Layer 5 of a small transformer language model trained on English Wikipedia (9 layers, counted from 0, width 96). Numbers have three digits each and are written without spaces.
A neuron's activation on a vector x is GELU(weights . x), where the dot is the dot product.

Input weights of the MLP neurons that the questions are about. A number n stands for (n - 500) times 0.0026.
n18: 599574480443576395687438546553383422733497661400366606591652471416477625520561578578462461433434539506538415647541678345514634590520649667529404446404444468588401453394531486553488385532606431532619764497529491558659590573400574396428484270601405364471601601458605406431401386506447506412
n21: 509663617426593583521503580564553520334401626503612494636460563691445466666385445570392376597408436585652450353555485494682575753612273402427675574484512601364539552689533482497355413617485411595591526658546622453524500430511584346522486561443620427405773572435448557668634411526601628451
n34: 611480464487554610473603517486597388380391522584523601597466577486419703385387532392506477594457450389608538517533328566454613648533497347347431551529455169288588503468403653514370478418455526514401521467403483581557529612433478489321405519563567483626452358562458408352358383505550468450
n54: 445512629472484328598395424393554580584503526602631491384408328420532417595612378512465624514372580480659492366607329459614574702402636585613690514543307561522558483407429290555550437551395327596549434595410602527362536517430594497488543690540416428465419669642461488367520568517381533464
n58: 503425385458503536604506615604475582607576533587657418611497491280417541427491421381659463772326603714793512559573558366386397393588453484457631458380407423381512620494401494444438376569534515531494734626414654392345329494517434485472520521442695329621404625434436449459552530497392510491
n63: 344318436491564457566687226429449441489551485503543512560428474515399539448424489532377488450523511617623282438491485408419608479564452319737564405372476553463518518485575480334554262422435536518515444531565621540589634405620468503581560388608531544307666633413441592313547635419734583594
n76: 422610413434315493358469422578395422414461634483596738540458426500404552301635490595569524510607520602575483699565452310563500559409490571667483367865538630381463629348347595774217386503558484534527477604370514528573514606317527578549311269632510446638551608503367585577599307626411532391
n101: 386289558771627623633562446601440484662637359503633461490586551393582444523523497594645520532494618331490519549510536485659473574410513446520206532635520379573451507537405475428602388423556577556471801523526324334598581539485631494657362396745528519632518527713522682260441557398618456521
n110: 412543510582412452599443603472464493583513674571378563503576458388507496786664443419708417539448584504651356464574525313355378518426605482394353490545244592551532419643252374397564319392650280489356577450454585555431511599425545504446262514098602335536477684363721460489585648527365648460
n111: 408430395575478430542529506578444291454434641477497590601506350512506252557364492357503433523750387529449589457403511492404588485395576676609454631503278552486395368524335647500480426588509503405409366493520523393394364667527508417600367629568552605404593573479481485474328475364486551576
n119: 567577525465561546544565562477399524487457578446606481665540542431520563572352436419520483534434627458528486338615703556536592410427368503531405481512625624549410311512602476418334461519315404542609605629545477389358727217534635587638490623522440539275579546581583538517415588500559479622
n130: 538221534292689500500325431354581470732609456449566628423381556516544474600710488531673400591596491765421568478399399416475419542462335464316425463557643323509459547431503592497494534466567551751645578537516567612491382538500565368565488513403622531401370623584527457351405568747538493405
n132: 558539347503647503553458493484517429630611465581480411572631548414455425525605267219546589583475485417365516468381545524670618454529447473484417585299409545728423426320522441299549573443656530387423509545510407664397623623705680474520411522883528554552358283530555493493519453335464615521
n141: 528366433461440461399630500617244412650506345571477752587387415509509487512567433362428419457632476506543640630506491579485440525555648433352463254575457475393576703270602539469416530570466471392451377449392457618440417571571398549572392577482722421612434330651520526274328404433451581430
n159: 796353346603684449685393441468558402245520326440474556658504556446450561566381359479453406613776611359440469308595617584555435337454381640557314610433745585326581398507572507525303615570436333667542540429592458460596587447575427395605431416409676612643580475511463573298270338597450652463
n173: 593538232489528338561698508522599507570482368605492686590674386473533383687559553382590708371598514585419140332604533528627542477382462543683518373358362478356743515565543400627549485547504567388337514640533180512500615709376645367553445541426521275691708329333295373682522420532336566524
n195: 528468479252485721672400489496504568537463493550545619555467458511607449307493476525464753426576412617592655475433585268410551431556674626211440625357368568538574447445226483414514468276475628618472514713646319489707540639526361412533428305458599549791711569366473603453507642416229548584
n216: 625454530559232386747435273645637413568387485370568421626376718457420635587696391591492651538619475655667459554633405302511659672594461452454466515484301374717613386587389662504643462549734414722443442415588363654692429825426448326368412356428558455469286453539478543667778578601431688435
n219: 476500453338533586377620432558728484622692742600514641417378324560394403503507448432514503565447435326548467418381681545577566486571441457572439553409452346550293381468653388290559321503348484370435624556500418766444701658592694459441326371534546564576378654524607677451596323633654740500
n244: 489433384560520209433548328566549503613514399622707734575407511508529534366594497427537463573507601456974592334442478365504519688544571401430456653574585489645555544576432557426596460334548379493456507676474537519777715415476608427713510573282641337345251399732566443425804450500452393555
n250: 555500434506503430385351549651464436495636400649470503506577468571532491506434486809594527633486594610572568480404546640489352458333455382544676449580547494500566602485401419570232686434456440588592417705375485690429551480489435555417460633532366563532635497334315371545471514630558439464
n259: 392587728156679458417487545628520560602566503503355542487456533551450587435546478415617631589581651575434433533300595307684517358559463521450405503538563510474350451527567315394460461656527391216448447349487427661404558642406535454446540526578563350802457507537525476500819619547665483466
n271: 481556558533483455407419561488487506410636430472451494322491506582519610479534485647823598512585518300451434609488559418630670662485513439481540611621447457757350460333554581351541530354453494323740550424553506378725471317483657546614349534322509534578500462462515337645571554647438481590
n272: 627711482443065571472500572642511444589451583280485762571619381290635344522551430286559218467668678395398479405522620389475775463478578280694420418678713416461529544576440444441378378568485338328725503457390383451535560515534546431515315449500563587504559414545545364280558482639467508648
n282: 565396520651363517597577546291449475439584587657466729509299529388335530532541579424488548553414376521477451690471329520437461488357572423417322468569313597454485526485491577607497520486444570568438357257491468362431704506522448406265481447503537681444605569494640631425468463492479549708
n286: 614454401542484483547477682723453533320585537575326494517494627365669387525409571503691462469575347625540689523357629497469450647401661557526486578461486466561296411399595558417422523492376497598415495413586543455603645454656478372614537489585409653460414383570522370401431467505546494357
n293: 594607512386513688576336453430624598545411643646402518762583575667642445404536595341626491602465509491651459506690430480479642559566333538445545574516479561556467449522473456564328506372619369621362411585461455346441578415598402257522534666419538377372536664627491622447591547580549529640
n304: 470500582414413420511318494556269319450588585697537503451310608603435437611523486382584479532378424361438578354402500553494554518380315593387379483531640530526565385383526448342452605276575315557506469465396417534618576574516590571361541270518605482587318554397449512406456673500461621539
n324: 481677487171419544613510581377414481630630484393510688535296538384445566359494463349353444613449546294529381497448613540326381348609444399380362579688402487628609277467531525464628420481419411471603503622474536621544590516593627522467372503538637561474266474609666400480445727623386503573
n360: 679325477349545420580535475526446615508525457719629353517566503383335619436587293608616467509523449594690520527532553464500503238523494521370459517547411426545503418500531526459625627462328358527669536507503512625557615453620468558530413547352469547447202506656369418563620546455621475345
n363: 462665431466472633556317400503385561518546635474460648544490617543369393569797579652468695500285494614312485561494516464538324631567383567426424382456352471435265567526307485461523456377494569407529409248446650467531378535562472389392444236380442560542486490369491483503433519640282309437
n374: 547596354374619563480381587414464520631732611521423570578569325372527623418474398541680461559645593668633555467547574503529367291617433617455579480491327663509491411512471520574389421430491662494423342497473411414437399500530561286642549391427554356479427382636649589573479367424616503517

Each question shows a token from some text and the vector x that enters the MLP there. A number n stands for (n - 500) times 0.011.

" these": 539692505526394453438322580479521535589322554448386538471659424486570384697539388613186527420533435484566409548525499608331500247509560578439453462546652363434418539459676410485396539577480652355581468801612540370416239363452523605365532408537656565440451516399495496541472529447622319474
Which neuron fires most, and how strongly? n272, at about 3.7

"d": 525368480617411456330274388504473727436404485410334425584731525594722514604609603525484485399491428307506479599467495540543552387452458566376522531475442657435373515441568338422356606638545668385533492780571579525484585603452457704283606420551643532558335485426613438374595375435614455358
Which of these neurons fires most? n132

"im": 484464514629366418454252446516513623435268388492316295426632511445605494564465572520507547456459439310520384465539449461314466279393549591392510527460410418485543292458603401412334537461547722428428471810566517422440512465412545740342556528429631551522424565410577573385619346538630412381
Which neuron fires most, and how strongly? n110, at about 2.9

"olog": 539600594774406308457283480451485690539469520512493415476594499477614555538537688502546649359500357179478345634621439560537499359489392362349500460435419532448460443560540588544427634556555795398604366729512440520371609488356502814411754534604537517440483509382575564433525387482580484450
Which neuron fires most, and how strongly? n282, at about 2.6

" Year": 461563588553305580327396527411631424428201388533508517451671494491454508648302634609405618399593399442632479625527335578313383426457429654437466431419717517451478447510503449423325497460610587355531353743543560362301603510338528620410545467639646498342513386435506613483507372461484356384
Which three neurons fire most, strongest first? n76, n250, n34

"co": 352447631799535528423481701591612543414472451405593483368559448529478563578586727615591381209350387332552436400513361572605456450683586549442611425398721636348434506561437501450468547520631576441465430712382559409400545534591436615302634493381599628404376397545630339526423405361584503401
Which of these neurons fires most? n21

" the": 624441510434417460425347602423510571576273458553290506458538468428601553581557613582387489500507525444627415561519459585403480254536477618483475467526513374363263558453623437432483547649588618447674500868589500393425457370423510662278600455579535497509400475479566660490498377507603414438
The two highest activations, in order: n18, n58

" reunited": 554511632581398418422507311395621535377338482437273398567620339657472510574509490644350478404482514506559345628514505520374482320748495543571541413408547512410169508427629415387526398616555599337623469720475557561451612561470509724272606474464515548495407512454539548418507427498731342424
Which three neurons fire most, strongest first? n63, n219, n259

" In": 532471684628321461494451339379507591589265479485327471467577455626482555654574642614420495324458469459584404596501539581365508394583510633433513529441492425452236393434671518331644474547644609580677461787536534521455336577423549560234537473579635504423323427509452590541633434495677442410
Which neuron fires most, and how strongly? n216, at about 6

" Wales": 648576533565519473367346526304429603398232460500490548416524427461389518557498701551309617608457502543474503580510378524384443486540507521456493409542342330381352620504562292346772626391681689325672464727536511340426454439399483593319534414513408399491541418418525558642499340436726428438
Which of these neurons fires most? n363

" B": 560566546843474327262361569421613495473419544519416528517571564522565396475413542573428641485430383332656538584461382530319507407629543443290469337534717455421347621495382484411503435549606623464647488718565499334456609546486544811346651352503673504416312456510548550476615436415575529555
Which of these neurons fires most? n244

" provided": 675559600689437353466395377359487584396402470416253389520722435550490502527514596508269572362588468329595355481501576526328429349564508596486507501535502454417148463452636412464419495611558543503538457787448528515569462514420488569400497424524706557538518427364613641486532414391606473439
Which of these neurons fires most? n159

" uses": 614627551454485448359402427336510565386341431571279528460696461490453560491413477483339508514606409428566412656588575621379425326665548651494462655550499441360238521411678371539497576541494495512574428768577475358529557703424506743459730457629667513631484408457565639550473488520634505357
The two highest activations, in order: n159, n259

".": 533388421582315461481312493378577587513259504576178535426604415479516587690538663555285498390520509381568416638389437532483528373538549617446458508567535389429225442369653484362490527586692604481659548761600524394486569526467502626448686451581490489453383440391578608466476449468547379434
Which of these neurons fires most? n18

" rise": 596656544501308445457301468400566445468228423439365467543717555548615529444348483575466454402560465411521483644606480558430444470517527574473464404574493460546305627496664405476340385549606613292515435740555357328359659512279501824234629474572651492577475463435553697512538396373592397470
The two highest activations, in order: n76, n272

" W": 488462449581551241267413454394399503409240448550451500441495587534554550548420676626421541427374516439687461460471431563526443482562535505422420464535491484514294585539538341305628646559581685424403634795606560362542668651455434703347647486606610568583467430534644445400471483509440384476
The two highest activations, in order: n244, n101

" also": 378498630537276531380299320323618572460334395518283458292549467588561348626515584591402548338411508465534441485536455654483518518674621541525548533509535425373233553476529312502747508490576687345580460720485613561480344563423409484192498404604469603584596486511419468548475505349618394537
Which neuron fires most, and how strongly? n363, at about 5

" standards": 548682618714371472480304565409577575482500528703496555469600426433605300556391435544431622379496396408648345592718255640520479354373514403473503364356615556356437533535493464489376517586623617389582405733592462526471687642405513697351711507629668487429540289466472526486346497519498457403
The two highest activations, in order: n173, n250

"-": 481338513791440453437235477240575564423369391611306386483655463336555743515554469512480570316454419290451452563560514593475513408569518637394569492519446541524354475391587377335528629504531599351525558743663469400540435406462509711347694475632642531575478393498552582462530439353544416442
Which of these neurons fires most? n132

" they": 396504476613341390409276469520536623463371550397277470461606372579504398661657569658304616389442423409475378585478343466400428484676594713557363408474421387381330583475599483447474343592609729338475394713468501380455398621423478647275499403501510523635382472406454542513565447445605360437
Which of these neurons fires most? n363

"ue": 464555655651507537391406440406572515330552451499350467481564391744547639608412618514306388394459504385482477547646577587546546344639551483570551496415499546435389556490617451455427542598466442310614492836566559495410594582384499742342669623504654512444388524498523467343506402412751431320
Which of these neurons fires most? n21

"pro": 511437573607467299357362527519627518402553521449467422402566536509579454589563505499420538483499433202439446572501333527489556249638544593212565526449362555418422533464580387347476626414543676374545415740509468500355596422403512709332626591441587556370428391468617547434644463286691580430
Which of these neurons fires most? n132

" of": 547602527508387350434344480367584597481371483536315528500569498503509651505560586631415499457507480381558440565490683617419401299581554550464506507565442401459417277419622375450564514547471561330646515843572528409388481601515473733264667456616444574477266496357584576452515450387603398461
Which of these neurons fires most? n324

" and": 523331459539390517304364503392486547431359506414453438469558412540505493535452528551440569481434520461574392417515542627556424356699609624601619555562530458575365496513463529486797606583704586314468352743478458509325206684601403637301584419586333638412426558389594266403405553387586373499
Which of these neurons fires most? n111

" submitted": 639647642677453355490381384330499540431402450364217404519684460494635585613534582582242492505675486375588430482516543641419421224601444618439492533510485463430232497378532381416385510580487526496605505763461546424403525515467491691363562452507662500497607460397589601447480434510571436436
Which of these neurons fires most? n159

" World": 632570468571439582331325667471518597528206501396483588419632453440460555627417665572292655572361376412556487773562381653389496345593548611383443485534556502508453579483630322392515501399559582465537442656602529431352471678249563651508647421633523551436348461486397626508581294593719336544
The two highest activations, in order: n76, n34

" United": 589652601710399439441350584444474535535241532434498473481684485539316461649488580637368512450510398387585473550494265576402359294457542515406421443445500337388426658433502352350620563542617503317540528687520460489387546495445611753281584402628398416393365368499499526530631222454666510568
Which of these neurons fires most? n132

" K": 523423609848517264164384388426571466487294441562416452496580561599596621558544642567478471399450463363666438477520562513276404446543525565333447518579528365514413568423471410424541587529587674394563478771560518431553683403402457713441583386548555484563301466452604520473573471520503368546
Which neuron fires most, and how strongly? n244, at about 8.3

" competition": 525623604587384477424457519364604542492327443468383538500716484402496474645497431590366555352438295426481390729720383660378382341688520542450490286497501496392421490462552355463332523524516614393667461787444574389439606539466617714410651530567635515396498421413538706375435442518585440491
Which three neurons fire most, strongest first? n119, n141, n282

"itative": 501623522744517574492284440302617557617459511449406451397592362596576441519521674484277467373549527366608464642558466552541655303689519530509643419429567501561395565401511481482364505482487676485645401748528374512281465408355607759228666487601714537457468451480423580550491431383641383484
Which of these neurons fires most? n132

" create": 552509599431418445484339434345486530453350437462270560414641439575640549634490504537275489454563491355564450596423576571344438311662511645491551552516469455420293402445633345398479524514539607442636467815540508466418508539435484609372686366637637535589424468417595674535556466461745407479
Which three neurons fire most, strongest first? n259, n219, n324

"29": 601519465751456451468302539305564601566132554456559460449534501549605591526600588561581362393556601480559511695636455485535433417519535611368469496404513324331443459460551326451528531448716715444557514729618523411273373515433512816538583467488680412435335404452657524545561406482631507486
Which three neurons fire most, strongest first? n58, n110, n374

",": 662592545569480432398417513428511475401206433513316540410670533481494487640417623669495446443417339551553438609438426654457429527586676562647438449574659407481351369372558345451541578462500586434573549757514554371271498543417473656482662477753439527455438350433676416447492415423559425335
The two highest activations, in order: n286, n18

" A": 608504520695465446371416639387591515522214399615414522479559494575497582535442504600405514506444505448689521607491334496192449384588575492374437472576622482406407697451442411444508485646559740529476528773620480441486515511412542672300607446612534527473302368603449537479602217411590420403
Which three neurons fire most, strongest first? n34, n244, n141

" counties": 562624441645411348484338484381477577415390511572409586583710549461447360576484594622281661316440426469637420522742427537422454405484555558395431343429473365364372526567530332501422476546555646376698626712610336442429677568396520726434750571560528462375481463431520579514487470399766385482
Which of these neurons fires most? n173

" those": 658542515532307328427334560429530681574322580489357527408601442407533280672491494606332553376494422466571285481602554496281431387426621592462511397549442355392405450464578364423444513471503672423591442774475497444429533411401507621233576496543642429389466576291562533585485558494663410580
Which of these neurons fires most? n110

" ": 537422460832346430368404532277600704622144483430364432465482482519555510672562630576541547391540546534521487582438485565442518342524543607412421480491403453409355448441622302483565491512686674452627512728595457476485408518385539790509605444614632580407402389474579520398544255373559503555
Which of these neurons fires most? n101

"it": 520582648678500549433429432333394569447379516352457621366571549579563605578227669608611494399442409366513520447459348511506407564437537457437708371444751446398498313541504639371518544535569629400470443765465561377246505558441469859259601514463515587528487509527629320477490337531536480488
The two highest activations, in order: n34, n250

" would": 475422471532420470424358394372495646323414466382308469494562350503463508589622562616548548323601333370595455533490435581564327366593577627602448514457451517376326509435441419434558564596455678518590494715494625457690447610493387532092636513630638511593504521398644506369482519338672314300
Which neuron fires most, and how strongly? n363, at about 3.2

" Summer": 590664584603449600362435506535531586449147468412502629576630550394441637606402715544403426365476353499552497714670497660346449406524483582421365418482580468574404589446565431369428525433616627548631457691550570434471472620188581716563671449683478514429319401490513641475562368518683336557
Which neuron fires most, and how strongly? n76, at about 3.2